Layer 3 of a small transformer language model trained on English Wikipedia (20 layers, counted from 0, width 128). Numbers have three digits each and are written without spaces.
A neuron's activation on a vector x is SiLU(gate . x) times (in . x), where the dot is the dot product.
The model reads these tokens: "tan" "ar" "ak" " Group" " f" "lo" "ur" "ish" "ed" "." "\n" "\n" "In" " an" " inter" "view" " in" " 2013" "," " Pro" "fe" "s" "s" "or" " K" "r" "ish" "n" "am" "ra"

The vector x that enters this layer's MLP at each token. A number n stands for (n - 500) times 0.0037.
0 "tan": 523507594469375720517414482461519500447668566469396508446521477513447577450481522525503528493457442416447490645531559449565542497494472458653494489550484504504394552472532522576443537504466426498508448581422474476595539510580457510468357411458521514520670464457517475516501490480551420663589603438438522490552465454471486540556482453525522434492468469463492511584498646517485448573529
1 "ar": 540540520516586553514361467458538494451529418506457503443565500474442653470502548518502526562381341431462518457455572417440539431567486494583574452491561676452592473445570568551518492441486420437482514467545452512750451450464492466538437473487527469464551434503516515518461460451560454518413578545486533426505552488412480538538586490474538559649460503479560483508507499476495550507576
2 "ak": 509527423572535582516277512456523470577443458594413523495456460503414624467499414535616552528458496447468424472550599570550495465536549578574494426482593601561473493465569484479478554449480376606436441414476527522650480426594509441520521448421571487471524517415512528515486463516501508478498606517488531476431466389499477469553534482598594479582516505524451495521522592576497493515501
3 " Group": 478509608466487619546350445454495500509573473427493510472424525476464666569517474619513509459509573462459570569568467501396509543446475515575489489504465504498464510476494435528584492444532612459459493573348526499486506522418435465458445490628503500506564453418557472499459534423429468515570653465380505555490440533514466473492404446452521369479557469556481511445590599506506454428534
4 " f": 479528478472551539550297472487439456461687515566447415464498547481575573472473532469459499431491494525596435483528418464520483478480571422493546386595469597451522528532499497539490508428536398477460521462459498487493517497439505541475584395465496558464380551525474547483473630427513439547554693502434568532519543564514586517542466579437454535485477511535549542508502449590525532538457
5 "lo": 463451592595617466396407387489536516495488531444415428504644588528525451454532528548430576525426597438448457455508602544515485461466529525423491586554518393505507485476441528563541505438465443673530452428466476407521463449412463510498465459487507475515557436480549507508494551468539442494510585518471420470509522489494445509394580569647520447517494488502458505486479541475484434639607
6 "ur": 517550467530543600476467481424528506591399669534499502417510538524461647455484461470510514516415482488402496474445489475467539519506524529543492523500552630463490451450475547639505476494396604665606474445482452558504506458456495505490553512490521534469476542549648490502464525558574522511466616472540492498550495518575443563490514522517469401495487530550571517480461664453510432511582
7 "ish": 532495475576588514496487526486444522464449464484546493448524509509407554432526479491498574585523509382504412583516559490605403499466441600556546500488490748564443470498455536474522516457484555627509483420389437543611548534613508531541543408490431526515564489497441489495518400395457506461503614486620559417513489420516458483544511477544471477459547539573514460555523457506485429475554
8 "ed": 554518527564488496482316478461436548456454690506513486545478532531456540442524604466433509543493473477464538565543482515469492472509570562574491512544509626537640497520509561484567500503462439434526508502429491532543552545553471509408527509456490553456581391617504485510539439512539533544593644519418489421470494499475468442504516544714411549490570492556388483567489433428504459487539
9 ".": 488495561505395483508179555502562500477500463522548499437447510519457374517449473521516520521446495449479431483517446539434505493497514469587498537613547367493465531495600507488465517532422507640466423507438519495596514514598407492499556494466520491498572469546514496494509524570477572543414647560492494575461572646530543471445440541373505454547480529501557490471506659493520460480608
10 "\n": 489504451553395501519025481526481493513514506477495507521489520500364407440464451484464517514537516474503470448465465463468509476559518480401471408498505356481466521505502445540509551502494466548560525514454490475502508512494545345514552505464492497535411366473543514502529433474534500523519667490638450519483461475483529513529604530450414484505481505444504513511520564488478560499353
11 "\n": 475516455575353617543028524560469491480596456502561470500473534509381419430477461557503511523492473534524465535480444458477526532545467574514540462518557373496476487460518489509487546555505472568551539460453497477517493530503569365519527593498500514513403400501538506495501461483585475486484667502622454533476433494490521505460575508461401566503505504444503484524507569490481546497362
12 "In": 504534434446517510530351542530448468544488505516612517454485474526541562504550492600476582517539468512409636495471487433465558578490483521604571548492528422612402524527531444591524468586535592513438453652547461487522508495527580489472496449372540558500532516516503436505417472564569538635565621492529474529550431518434610525416715597596573546484484473467492547502553372599549466532448
13 " an": 412501431519450413536351482574498500509466491478550480481564434515534582509535456634395530465472638508556461536519563465631407562545472520466495527449566448458527532435507477488525506509443505492548439534663479446455535520517406589505509441368548493420490564495432477504484592579537561556552610458504448494566437446481490481623507483483488594478550551442509482562418494562473488514573
14 " inter": 465539508554507458534495487526485494413481613577522510547581591434452551518441467592394411493437519454556464456494563410628540515470559584529513449431541538530372470482452485593508487551567501571489491437527540466439540497409455435494587518348447510451485491537464444497447587517518533509572614438389498532552505521502521502516515546434580456520447480500484560525503601543482430615554
15 "view": 491509604465566565491547423451466459482389454536650475574607446505506623463509390570548501408472434439630493503536452574424505517522610527384588499458492546391422523503493436535485490598488456513448554535403493525563548501499469389449552554593549510545537522465490510500503524456497471367437634511544501509376496513491402508490467500488432666531503483513484454470519542495495480508578
16 " in": 469516424489481493491258588541435476512528399443587514477513524551520471494522441541482501514423484549471617380446544511546496494428446487539490563500493537545481553534497469491491470529505492500493430569466510516523457498495576524593491537339539579458605525545359425506461479551554525558631641486533482514549408611580546456545640580515510437444515505458497553489551492450549559572499
17 " 2013": 557519621519446503505413508531501512479427466476469492462624507534509545541548509606436456466562595459398494418471466492476520488505490523412526467437568564389532550492431514394511476586413474344524506507377531494617579461387479414440572581595552504537533597482506523507499369622516511445526548496470490466504489424488490489418532483528568631567463523595525477566455415503455587410473
18 ",": 500498464432433535526141434675540523497479387555487549474531528467482445470520529507557478473459507526502476465510495569451521530467503454606507512476562451483521508510452438480498514543507557509465529507433456482462495538554529409528536491451498526456587413565487453503500552529505501484528622528533543552576559522480518487494607491563574540518519514614495390446466545506530432521528
19 " Pro": 510491539533621624598454554525441471458427466491433523515475558513493470511528586463484530454472562469441481589489531622357558487548513514503566583473519473444308443557453478557581483452485547514474554579500508519541485467329536522466489473583492528536450518442501464494493566558491498481519670499342464585483522471529504535396486427495435441370483535465550500501538420456523358461488
20 "fe": 486484531478691443524404544424461455550524439523463551512505448485510421453561545331532562492471556431583530591545470391597479491443631515493568448532469560495439590502551536572505482487512569572502622523516452470422511507466573576457578451487492487621449482616550563504521419404480492591570599460540539600534440491502531525425503474495476490474507527523569509513523572528487483560521
21 "s": 491528539674547542510585516395522481486444504541413502518530507463530541476509535580514511494466481555487502475500472437395492517373495455651538488471510593584529498495515520484485518440453458438555521397547498542465484522573531536556480502596473470487714589531539511510495383533546487547532591457513461533443529637474506549518605486578481477476499536474479422500546422564484466543420
22 "s": 494525540673546545510555516396519482490448498539416507518529508464528538473506539577514509495474477560487501476499474437399490517373493455633537491472509594583521496500514521482485520442453460440552522394546495541453483522574528538555483499590477471491719591531540512510494380529539485544530606460514460535443529638477508550515603496583483485474498537474479424498545424557483470539419
23 "or": 476527560394624486500484469520527553490534511499437447438568479449498568502512601397487521528352432533452500638463473513472404474463420581571514441464490503511507471520501522531490495496422551699469508464429451495458536419475496578524512441329473516516478416561591527498514534570549495437391630558575427444482482419426534546463477525500563498548505494508477579442523558509549564508452
24 " K": 527490513543475508521423538482552514552493650530579509528375454527486529513482403478557395503491598504574446464507495569505431434437476499578542434477572583542468500476548443557522518486556408482539468539564471508569432506505505565516512526499504446439443638504415481492538343566468470594495697550510555472477499476487558450521550486510549507489512544475483501505499457570519464529408
25 "r": 477527568447505535536569552448556507516474518509383461401469521446475455425491559517472429549364480472467583631465513523511514430498565393421541479391524487564574507494515508501531482422453480512550507516619433486524481469527495631544523494514531491543531547524543470488489492505484570502330650515498447505372600514417533487577567492496499416536435504447500550525485515454450447474468
26 "ish": 527488475572596489489515513485450524470454435473549487455530506509423551431522487473494549595547476414524423552518552489589406500463431608511554516493486750574422477498460545453516520476489565627502482428413435546550559532607520523559547412483427532515538492498441499492531417413438502455501635496625556416504497422527451483538528477551457504464544538576513464550532476501483438474565
27 "n": 511525533478571556506464538427473542424521489488500419477570396493521504445524650448555509486439483418551572527512440443491507479506541482537484550450555536634492515519492503520507521586450514477600637550509489462485561466488487656528514498518494456466510432486512471502533530460520584516541677512569498473574569572491567508525570436582546443511554513430514484508484492476523547448379
28 "am": 526537421489590485408308539397438440524433396513517496518466444532469485447445459426562514421508342457440472488472437509554569452476530452459569512398549543523455463482537549590434498437569505532421533524482503531585521521495483466439542536487521529443566544544560463492509532483474367496476622517557516446458551401549441516613559502536443394550532528485462477550415520470504476448560
29 "ra": 514503552573554446497404393428532443472538413489357524467458514561521473548493617476623559496458384519510484634474475529511586525553470479412502460497528645558491490452436571580478497451486567513569437366477479523499524491438537541447477461482434476504578570529496451515538538466551531598389619514543468509474542539394457520426532536528450390522518481406513462481500482546481530487611

Each question shows the input weights of one neuron of the MLP. A number n stands for (n - 500) times 0.0014.

n178 gate: 500509499513505502484502509498503512486509491507495508499493494482499501478520484507501489507499501514502481491503476516497505499498510497495494497501508503497501501486492500509485484502508506493520504501504486489512514519507510492498496515497511501498496499507485506423513501495481496500500500475508497508509508498487497499501489516491499495503531509498484507508503496502480497506503
n178 in: 511506519509495496519494493511495490521497496488509483494494493496497514510483508498505505483517499491510504511522511487498491510502510490510511498501512504478509498504497516498499502497492488492506507509496511515507499497492508501507500491501506512498494500495494500486493506492517494493495495487501498492490487515508483493498514493497503507480504490503502502506496494497495505505498
Which token does this neuron like most? 23 "or"

n27 gate: 589403518545407376401530397433420619489236440344465417573371599500567365553513377306688584544605512523594550636321408330615741387490365646590493520369668600458680523489403316494643518560453764438443465523527516353453406333326452570638675457319645483384503656335486447545493454525364353244537546431398477711448456565496389538526411350533611553410493344375477487503581305442521599506427
n27 in: 597341541500509614487410497492472527368340452544523489537483429429412485378480465545448534683563598551675486852344469404355626467587424618421405516464800583409762558635538476440497577444433549466553440380697338511381530489293587495527621451337484516430436463574558439607459624543578318351513306294450446503455538528516559366522504203708532405462530560396693503354595338610616456448394
Its three highest activations, in order, are on tokens 0 "tan", 9 ".", 19 " Pro"

n77 gate: 388591493375436591597507427553677620438467448701528356301270361347609560533480333384240599273504439699626534660520197554457259531470329336598437405477276531583361249517420401431511505369533734413358612452454725370330582393709299529561521271497489696552343462484609383470459544685611377314432366479433314516295720470486414578515306438607366430415441309493621459611287328407412583680455
n77 in: 197597557258504576653544330481552620534421527661651480460307444217662595511566430392391504366402441577636603384600320624408433325486239406522614259597430554496341224603327493393451411503663652531397625507415681476580573327325316518364534214612665644535426558489542553369386653528388421350442552521517471461236527279514428540552404445545558614520363512429617485507312292490386460747620
Its three highest activations, in order, are on tokens 23 "or", 4 " f", 16 " in"

n98 gate: 467538393560368390619447458456536416606529472526544556444488498485457691604465633642502453438577436420507564474483485408488454556536605498652507529530523425373442412602385509552483526488418327453483520609430459497500485454467435563498500502459539673358433481388518469623520523508583609415307466423502591382450536604445325567475503441483487504432621543432460511590360508543462677450343
n98 in: 456604518566385441549608481581403546608540467492385444637565588547484526381486457541436587546596636563559496508568436527489459427485536426429442475494444491552326469592417496510379609613381477569405455410359474500498398434471494582401391584510511522463510439551455396496426397450462347544484546666516394518572404506582513451544406583549577504532482420443549530571526429431351446496416
Which token does this neuron like most? 20 "fe"

n171 gate: 506497493508480495513504508513475481470494512500495476498505513473508485479476495511497500488504472491492502509517522494491506465518500532510492490501497508474514497524486516506500530494488504502483503494518496493488513499516514505521519503508493501508497502478505482480504496523494485484483490495498519515481520500509493489478509479520508492489482500482513513496496495529535529506499
n171 in: 505519514503508500480505499496513502480509492529497483508506497509497484491489508472505489495519486489495493497489499505500467495506499515506514534505495492492502506499492517509511501498507509499521520492502501481485496501499512501524515527493501536504468503510508451563483498490494509490468501481501538505468512508505492480502475521513500484500524514493492481498497481507490508511504
Which token does this neuron like most? 3 " Group"

n11 gate: 514575293527251363489554312380451412645652486755494554644506553376581349406388312590429470570435500504622390497384318571341506395698629514555381572546684443417408574442469268409523535576403455466377680453271521638478565471410343535510400329588469482478363713677400597438682598533695451395548405469484517620313551473369377657591450670379464510494374478638418410856416386657392524411535
n11 in: 547599316503306457389415446312561406649619497617488566555536339420583414519347474593561482506404451573695381709448374600494485423627529645598541593471674551507242487334613433350624524661510566462457757670353639555514618454302390483494442443524490575497488683540374658375571536497600393421434702448383437614413424417454399568420578688494479573359353483752452408736474463568511624413616
Its three highest activations, in order, are on tokens 15 "view", 4 " f", 17 " 2013"

n34 gate: 577594368542386444458533415481468500458502366716574552464385510493487548422626368454587617425540495528456447650480583478340509494471364493437513508435614580597544564596512599533447500449432514519536458559455564489447348468682476541512439705513271608449471484473470397582558581611386518580510414418568500533627480596343572512576436576394527434525639490399369575484446506475308473489467
n34 in: 493653340562408466524457479533496505536514359608513497325363507484525682441725386483543546441503509467474417595597528485433453478486399602493507530458507583516522558611524601519478459454423508453557481532489571539530362486691454581419396655491351600395520488428531416585475620583500492544405478519601519512594431638345516514531633587467579468450655545400468411464434554491322596487401
Which token does this neuron like most? 5 "lo"

n111 gate: 511499493494516518514493511484494508491515508492489503517508513510507484498533476488476455512510485507503495486504470513507513499500479501477507517508491511500507500504476492477507502508510524494491516490509468490495500524518501497495496493494487510521490518491509474451484501500478494497503484540496472500504487495512502509494522489505500493519506488479488480478484505496487493511516
n111 in: 488477502506500503485500486504506477481501501503498518487505510502522510508506498507509484504490495480504513487487465505511498509529503494527526493498488503468504513549504477495496511489503506492517508481485472516512488514498514494499505499491500494470513501472468495480533495517533502489514493503500488470508462493487496528513514465513503520500495491472491509516530522481523534491505
Which token does this neuron like most? 9 "."

n45 gate: 523373641559382405477632438503429311500500327533541504253462575476486381550409551523634444571526521720667587426503416429481681549415711443612457530517487660356300647450477432430294404438373549576374696541437610663477397398393386581631515461445429513453314692395668429474352476528553375683510445576548320578567538452585718481435546684461575534452523503528546605736336442606393551617363
n45 in: 516280517528528472600543491445339500621386365588569415166363568554460476659480649455516555659544610614579751342596528446621641356338698559588441441531336634239417442489398500376419468423357417444338534523362653602457434507487432527668559445386522513497474602397588415462408534446456263627393478582497446550455343500584587537449541612503471570515480424549350610795386403560528585532500
On which token does it fire most, and how strongly? 4 " f", at about 0.19

n108 gate: 613420550549508381574535390480443546494425433546587696564374587500484342560503407291495637465476488431575502589419613376386575515480432619477398522546510626459614445604492562470561374435502577490418516395562482414363563467532348589682601458472575463446514581342500433664320549456582346449606518390486528519414590491744490312676331426587531415586554394495383595464630392483517536479535
n108 in: 508296472498513497595597453551411394542485467536483581543449461384345395453517342412466699395226556452311402597389528443520594626556336551675511398571539578515541650483435465369461637337410665445449519372507380417460553448481530489718478550579436484364583442450556453675533545493446388534500490529565546546498498469604571465464534303590495438572613497350465549510689412529511562519452
Its three highest activations, in order, are on tokens 7 "ish", 26 "ish", 17 " 2013"

n10 gate: 286480416677510507567714475417514375607478405488542515568652604509721613563598381867426386662550500825549343658510572368571494672497691738529374349268507441533466430360583284589450383583433574482399412616674388569596593570578313492453558382447602401514325563440348446493496607528477347567590487456417579576376373417508578542655509464345433557421452665599493438469457608485504575554486
n10 in: 556391483484509314531591383429391404409388358511630493512599441634538537520578448536515500442479682489494495544471579457463261623578543530557437601505636500542597531425485556475520522462407575602387386588686637527702569511579339409310619404393676450516500530404360581440601614583312667513484450439489348503595405305561372527680325339494610497500708605392391307352403576708389557602469
Which token does this neuron like most? 13 " an"

n14 gate: 562406563462524585423573361500629315675533518598558323471418361436482441469626456486410375460560505642466471441480367496500571489505527524595487513681449414481472589680269583396484531405549370453525480657389522384439482319584430426435484503489437543618446595577425493447723494439546500480438521591461441546470428451322490476498634736394475500448607462387500539468512447470489459467539
n14 in: 432419564538490529390521556517614588433530488507555366363491534417353507488543577452598500516455595503510413546420571462392517581474434453459545725572519359550541539460551709511529363488509236500569378506475478431497317410393474390548623544446452423439515440363402590543582388290416593485518479371563596429495471456594587436587579565453580481529500525530465507448435465654529548500536
On which token does it fire most, and how strongly? 6 "ur", at about 0.046

n180 gate: 467517484505518510482503470520485480511506523495529484506488509484497493475495517487485508519441524539469502514470480511506491531501509476523512454508519506520481493486556504485484519492501492488508507484476512477565505558495492497499519447517479472520533498499508464546466477481564519515522479534494510499504505499428487494516537469492490512509497495507491525498512533489487502490498
n180 in: 523515521513481468525512500501502530463470473501523509515522533454499492481484474495499509517473512520522498519493439457478474462505473482506440499496486515523522501486515523501490488499495535510471502509532504519516528469522472494527509525490480494526477492490502468480555493483460474535495512480477493498493491505522481527511503440492525492517483468469481499520532496555506471514511
Which token does this neuron like most? 21 "s"

n75 gate: 381373689415709452666554424465581549450479515472488549538411461421405351455630369835439420589497459607445534557440592432547446547532470441549635381541663535462526622454560361399500434365550374450328617552389382308457510542514345418518424414419598407612423437356476500413544491486516662531580398534546557557441540545435430548579525533554508518555520312537287368433647460495581538498384
n75 in: 553653357661248594479453525584344431467551424510545451418613566529556524568453539307543656367467527321670526525598454526507526579539454474500508516424422449547574540450466593476453548546427448528573442378568508627508588512538761600530466615559292492398488597609534575655514496480369466488453384459534453418631596484303623382453572454451616543440486639485575510625367636449425487593542
On which token does it fire most, and how strongly? 19 " Pro", at about 0.06

n190 gate: 489565502537515579521506531517488446507526502468527482464503512452526499489463478562484550445459534416459529531462537488451543512539521493510528479501483495485510538453544471558535500455472417533568502518450529537514473512494451495494508526503527462448547451487492522561535513497561530493497476429512537482515549512403527491484421582463505475499436529535505501534462479492503522509491
n190 in: 467470542461533545548488524491489505509534502507447566539536479457531513504575552419464487524443483522481487511524468564529487529502441467495570518518498491422498528473481492444464539506501481497491491434485454524533498620456510450486474472520457457484480503558502483409507480505545533483493485565484502471501438518478492563500576467506465520582528477484465446555569547488413524458492
Which token does this neuron like most? 1 "ar"

n3 gate: 496519495491503507496506498505501497498505498503491514511494488500507498488509497495501494505496500508503503490503498501509507516494500486500492501502502493500494512491514511493502516498503507503502496498497515495507491509502501498494493501504494499514498498507496497498509492497506498508497504509498498483508502499484500505497510495507489497501502510492498494507503510488505492511501
n3 in: 498507502494504503505502497503504489492490498488505508494499497481499492502501500494502491489506503487505495508492514495489493498503507500505492491510489502502498506507481505496503534489490506501502509501504497508496498521509498501507495487496491510483500496483498507501510501492506492491495506494495492497495505500499502513488493503506504498508502499486491516486488495496494501500499
On which two tokens does it fire most, strongest first? 17 " 2013", 0 "tan"

n118 gate: 489498500503486487504507512505491493487504495486504492498493494497505496500502499501512504493515497503498506507495493490488499479498499512499485500498491509496509492509490518505497496499493512499499507510505491498505502492513510495508498504498512505495488506501500491442498495513496504500503501490490513509508498499502492497492493502505503499501508491490507489501502487516503512512498
n118 in: 493503503500496513479496496499500509492500495487495504496499500489509496503517505487498498485510503490500488502481502486501499516495489495505506495507508500503505505518500500494504500505519496504511501490497490510496505503491489496515490508490500511507488509509500505508512503494494498482502500513503501503490502501504495498488510505506500504487507500501500502496492490496506507501507
On which two tokens does it fire most, strongest first? 2 "ak", 0 "tan"

n144 gate: 591561560534539458485513563482576591579335406428432380515376582388564561523631398479503403549840394493682635446659581492539587493382464494470617640429286425464497676770269555516466457565425684527483495516461521368357503637457652595469439469331452525723369475555362471512426599546343468357308605520550393453472495417579333620377453606534650552597534416618506586567560398376682592511482
n144 in: 657527626507517678589512397566599524591516516531549233522411643500639591673587432163388622527608410595686492379580494658619518556270414539444552602498607505536503480550455522383516524476492623571450533647560475497292479497555539615580573440249548631539412563606507373478636568408418442420459451513421410621484595390468481506460504489532584397537453462454549525508353398407438617585455
Its three highest activations, in order, are on tokens 1 "ar", 23 "or", 0 "tan"

n74 gate: 550486562384328543459472428577340446497477598433513599507255547478452500421735425541567462527530586495498544482583416492534562495431526468519531449438451567479403495516528570631482523577441428521456490542433531526556476558626491443533456490548530618663526533519476448630510566394489434477603467626507451581458401508400502383594500545581657285383561407595488704524516503502435477443361
n74 in: 491788403534399528441520473618524446513538500579544513557552514563485547471548599448469508498500513621333579555696394560510519607566591396523500425480502445541448530469509498381544483453473456516474508594552537408565433351543486500375474443469477488527508400460621531463433375585646525545417509471569655388404500498424568684370820667485429589502596570473431463496516545626503365553525
On which two tokens does it fire most, strongest first? 12 "In", 0 "tan"

n126 gate: 498498492491502489502500496487513499501494497484500486503491500490506496491505508501512498500495500510496503490503508508507496504502503488504502512506496490503493503516487490495497493496511502501504500491495494514499502504495505503507500498500499486492502494502516506479528506514505498500503501512507495506491499494507516509507497505502504498509497483502483526502503500507500493503504
n126 in: 508500510499499498506499513507499488510491502498505501487501503507503506510466497497501495502497497499505505500501499499502494512505507506494501495500495507478512509511493503498498528499507503503512505495501494499494502508500510508504500488502499504496504497495494501517486501503501497492498501501502494487502496498497506516485500504511497502516503500500501500496492498497504501496504
Its three highest activations, in order, are on tokens 23 "or", 0 "tan", 3 " Group"

n176 gate: 532455458470326340357478412369382600374389445308500529528453442591497516368574414564506251492590433404557515365494575431616604387511569579412355488472311472582554523385581328500432467625406486391489618472617586446425592510533497548516521526363551373575358612532263547454460572586450280396370498458593506651359445388543480286457564562462441533431438419613541409352477354508513511364579
n176 in: 530419693324522704547400495596424389425471609399515470455617701447473425529674457544467444508629538302500473479406382481493633440393580511481346452376540612436508508527456534463469399580508455547465384463296554593393490430587776514531586644585557338474562522533533492667471525412579503635420468427503605375426376566449521341361429511541508341442494429487394527579435506477407691394498
On which token does it fire most, and how strongly? 17 " 2013", at about 0.15

n116 gate: 552596508514508554483443477542470517688591478492523441433489491516493506541484600611478559490495511404486446577554539525517525623528594470567552472501530474469449459510545485530524590510436309482566516519433461483560445401483501482494455485514494494438533483488493475629497516460606575539546476485452511483533553429422516503492449596443492523429419599517438490521459558496425460523425
n116 in: 421517493586569483535479488491466469574557455556507448572452519587428511467516491518464554467646554507551563484492536514540418439477636524483543534534451524485464439519556540518554429487467506534448432401406506538487461418495514465472477419518616534513524539462516392506498561448527507540629438472473433520488469493533556457540482610434516491481436471555404440526492537579569512453435
On which token does it fire most, and how strongly? 2 "ak", at about 0.076

n44 gate: 282712432416385622449471521632590556317560655384440684377581484555525523533508596588573551431410544623575581524428456633347432493662582278420661571580444381522509472354569383500456762529455518436477500461402572600659541708397497432453567389576354529664397448788530539475593399521504574555631459521633379454532526603277460515403691407696509743523555461494497435564587775368424386678445
n44 in: 594473521495603540571507578468441435532535471500469531580520534440392383600648343707429613600454524445475487728380583493444523646459485544600462375465592578364482554597311549452569584344489357457531635414536449488333424414570640638575513503472497335494598454306561535522587624572585515570361397487398618509632736541683566324582188664468440427521445591511653378487489433587584544577542
Which token does this neuron like most? 28 "am"

n149 gate: 492525372610437359621649637550528478457654589564522644438440583480573444624395553577489529492479367436497455558448457559486569558684503332526628426467589498508520463362341632479609549527581456540274443467412516483599535478574554650362463497585516443569502476546495573463528529455405466657652436571598458555478531413437453474437521536314417564434443522490150443545561625582404497392522
n149 in: 516525481550549469577518585525541527542634542507462596472514534407488394523487607524492455450303507418250434435522432521484557684626372429490635408463409545526495548308393500488478481599716494458352437526418529463679498417611584591391391545634547535563569541540484557371489520418412506556620684558556425451424514403376538357406663500329420477563581519558285485383430541515437565424674
On which token does it fire most, and how strongly? 29 "ra", at about 0.1

n167 gate: 504501501504507503501501487501496484498502495493500500500498497510498501503487499509492509496486493488495505504494498510501499512495502499493496494510499499495503515501515506500500509504502495507499498502506488504496502510491498501500492493505504504518492495517494513563490501500504508503495499508503492483492502502502489502525499483499507498499503494501513491505496495500506494506495
n167 in: 497496493503500496488503506504497515497504492493494510494501494503505500489514498495514509508505502511497505503495494494503509502508501496512509491501519502493503498511522493509514450496496499497495506491496507505509492507493498499500508500505510507508505502506509492519508499490503491495498497491500490492496509498488500488500499482506497502498501488496491488493509505506509507506497
On which two tokens does it fire most, strongest first? 1 "ar", 14 " inter"

n166 gate: 650508391506469362593551314415534434666428540402407680517582226418494406385577472348407378797439720435504535608559577403661471651545584603507681529704636494479536496378623686367305455612591620305546644459679500651427361377449273394417539579528671540600477398511497571444421628479578424565522577410477353640765404482469579363525578600372396456610358401368543441266612341520442688736465
n166 in: 723564454508422367567682431346470451619439510494463685571503300368587471545621478438373398708413647475594570608595507433589455674485524570631681539657537513463550446503622690406297437682569611445517601525581522621353421467481383259479453551523631490549440363551410593500487659441537463583566458528436388671668466522531540454516422543309442422630367503446429426306597372538337683648534
Which token does this neuron like most? 20 "fe"

n58 gate: 552460742589341487736683486469656525584488640539624627456432546379441545795485488468439448477640430476593486468576520380409445455426362506527491487370530642455551460638476468593554337558361528534688594611458364463553432408441500452680559509308683519576428483623550679518487560531560432430497408490326530601565470453485630529539433410568562526653228538326652643483388548517577569432535
n58 in: 589475750566398551718545336533611605622457609598621526379519539459487497754553541393482430506469555517479479427644500424492457442483352540526354531285556703503574449507453421614541366500288472542634571540593420403656511376424618473561555458371681545596438449554615584582418532467548443513420580421377576534594481497430584589562400404503609415660281475333736619409447567472584477423527
Which token does this neuron like most? 6 "ur"

n138 gate: 540623594461686546694666442591341513430447621480481500345582623424541422497484594496438412570518695574591440277449477535414571454812464317332484500396491264428463479584373436443668461736430471456475505456609406537550543674434675487580390438495449472576420465534411483602510427484539637476484554595520539535466580447451405491470516648455455678399528579503397554327576435636437404651331
n138 in: 512443467443601402640541405611405393334506514486377470388394694461511467439546569584601308460524668615584414348375526444477636479594575339491410550587673222476525461651353497543593453644416550482500497465600503626288508588478644525574425423379437506421401458378424468625247512523605675471387559517520428475588637534492382441539590496463622621392578503344444755393554415477444539633345
On which token does it fire most, and how strongly? 28 "am", at about 0.27

n103 gate: 484531583663400387549553344545597469541550653725556594634614539491607401603259513546596444382459591455604602497412535382665424470710380478474446281608568547680409549410568631447284426497553584448407439625536558479534576439470227559497548520232513513292290457520492525474427476544557479480735503246464632412494459480496513503565623430524605659599597578500647574415344621561439241712514
n103 in: 553599478529335353606618344553648645411295535728665462627597655454393412594484491575463317538432595397706497403417273486492536429425433524503478516400479507549463171397445527370711574405488536465383519533551485517363664457684353500631417613398549601361486518347612344506461551484346530546529517290509586516428421476523545431451416421558631317480770599405535585474540503500480454492554
On which two tokens does it fire most, strongest first? 14 " inter", 13 " an"

n54 gate: 422533505494617565416494601534509490595657476391452406512468449437475599570426468532444543651535516509547314512315380547562477535520451505493534583619473324465460457631420493617528521374500524386584475502391560428500444515557427475304600630475507407364639500464346603460580446483552551648466426324565629422549463368440478493583461537383366483569322482486413473456512477441423456407550
n54 in: 500521434389712481258542531455524513629514472491493459558538460349622468574481505477354484598382549517500395460404449520502540537507497505407554487685530432414407490575565557478537352348493430395500458522420435454541512526567396469401569530487552406523652531331418509456471379462460484665510498475438527580607505354317473502453477702426404607543426464479416507440450559600336522336618
Which token does this neuron like most? 27 "n"

n131 gate: 542650547569495518497461489476569426581482428458505545502464525542539528569648495447473495421624469494472500452505511491493495599539624433540579521528429473470549554541488625489557562528529583532512500557580565312448469453510418522565550468446492567525468576446491570523502486514461529385344487565560507559489456504506518580482550455527483487494621556439577441503502545481458587558462
n131 in: 495481466556407468493485525442470561547489509490496599444468516521538528610421511468472407447506464522593472480636500457586523481609495522538482500538441541518453399572487520415518344576489550498487509544485508392539414536492521554407428477454506517437550545503496540522405508512464491501481548500479604459489546455636467491523529568550518456400457527433462446576479453473352543402426
Which token does this neuron like most? 13 " an"

n123 gate: 427496411630623386517600619556500740240528579476458515545506639561439461506290402416354362469489393474565388503445432578348674428208511369652513344448633426665454735318493403290420616599466500532412541212394307594422436469466625440497558610433555487606392576487491562532594432520344511488514375529497438548534512364738522551425453323451624365379317411519366497622190489577363577503432
n123 in: 623634505492468523518508568444648475691489386448430549325607497458418467369591574559798635412418652431414652571367513479602294527645603353330506669602268505424544446450553506591531395351489430585668482556533417559472542642567430591584385473492468430472519370404513469541361500427631621495540375450599588528453394631396570468601577492494489548596613577534637550350749644489611421403507
Which token does this neuron like most? 8 "ed"

n161 gate: 386248476446425407363596623457549611606478561576377584432423597642420607509420553334533443307282691523586657314431532345435569660558478571500663603291372438598534597500484402283367613564664523583528747340506645634551466539442539621463491480305493721614560470661457443396514582427373422415597593614482497628602340391719458664467504839580405544573551407595564686525678507478518493497461
n161 in: 609756480503497583580422448579472384362396459398558356590682455388393442530593601633535565721599379427487426597556555643573289335320597503453487359700575510306429442518519558680631563529324377416400266523576411434467541459454627395554623587639343334401451560314495633563436487535522606534464544472500538345360685634310491460497714312435550479407363520336481444491361639453563456425484
Which token does this neuron like most? 14 " inter"

n82 gate: 559446565358219237552704271431573578474478492393523532547314331274736423460529468357438451534541599466355578709352577577481570429588486418545291570463481531522394516525600531535400550416506500644449681399580516408624491534663440452662646533471446503622323473421416331474576537591447503529716538273455407429424418366435494522532622517488476596670380651404507510609651380376504440593583
n82 in: 452616612527675678452479563508374724464439568552466615719565332562447491443379588577522476587493606584610717539615637622543551351324647567428562412514665393460635560273428488557441411516355519490491553624529538690631391463591497461331631538379553471434583492379497392270366615425434483667467483468640469336299615574327429629588402700418416518555237333560471488444255546594552500440411
Which token does this neuron like most? 25 "r"

n173 gate: 701550571627354310442590514469489472538395425483626490532438400216616456656454371433335360561573449709392438468465444575544492545420415535712426322434539554390421594644358529519458684644465535459511487568469660553638520465534347525520592380557380574516580537424437506506417433490468396431418540638511485339313470263368420400602535512601350416394724378541593488630554605413341458505600
n173 in: 573220595543652339544532519488533682647578382414700593491529415368591439544634382524438425469534514590650529450584340600530584326381390537549452533541701533360386638610543475463413566561567729436755539529476512449410698439593483580478524326552411583564566529444508602437559498675652634574576525393422347421544505397511608537410409539443409439358527488620551469589532484381462423427626
Which token does this neuron like most? 26 "ish"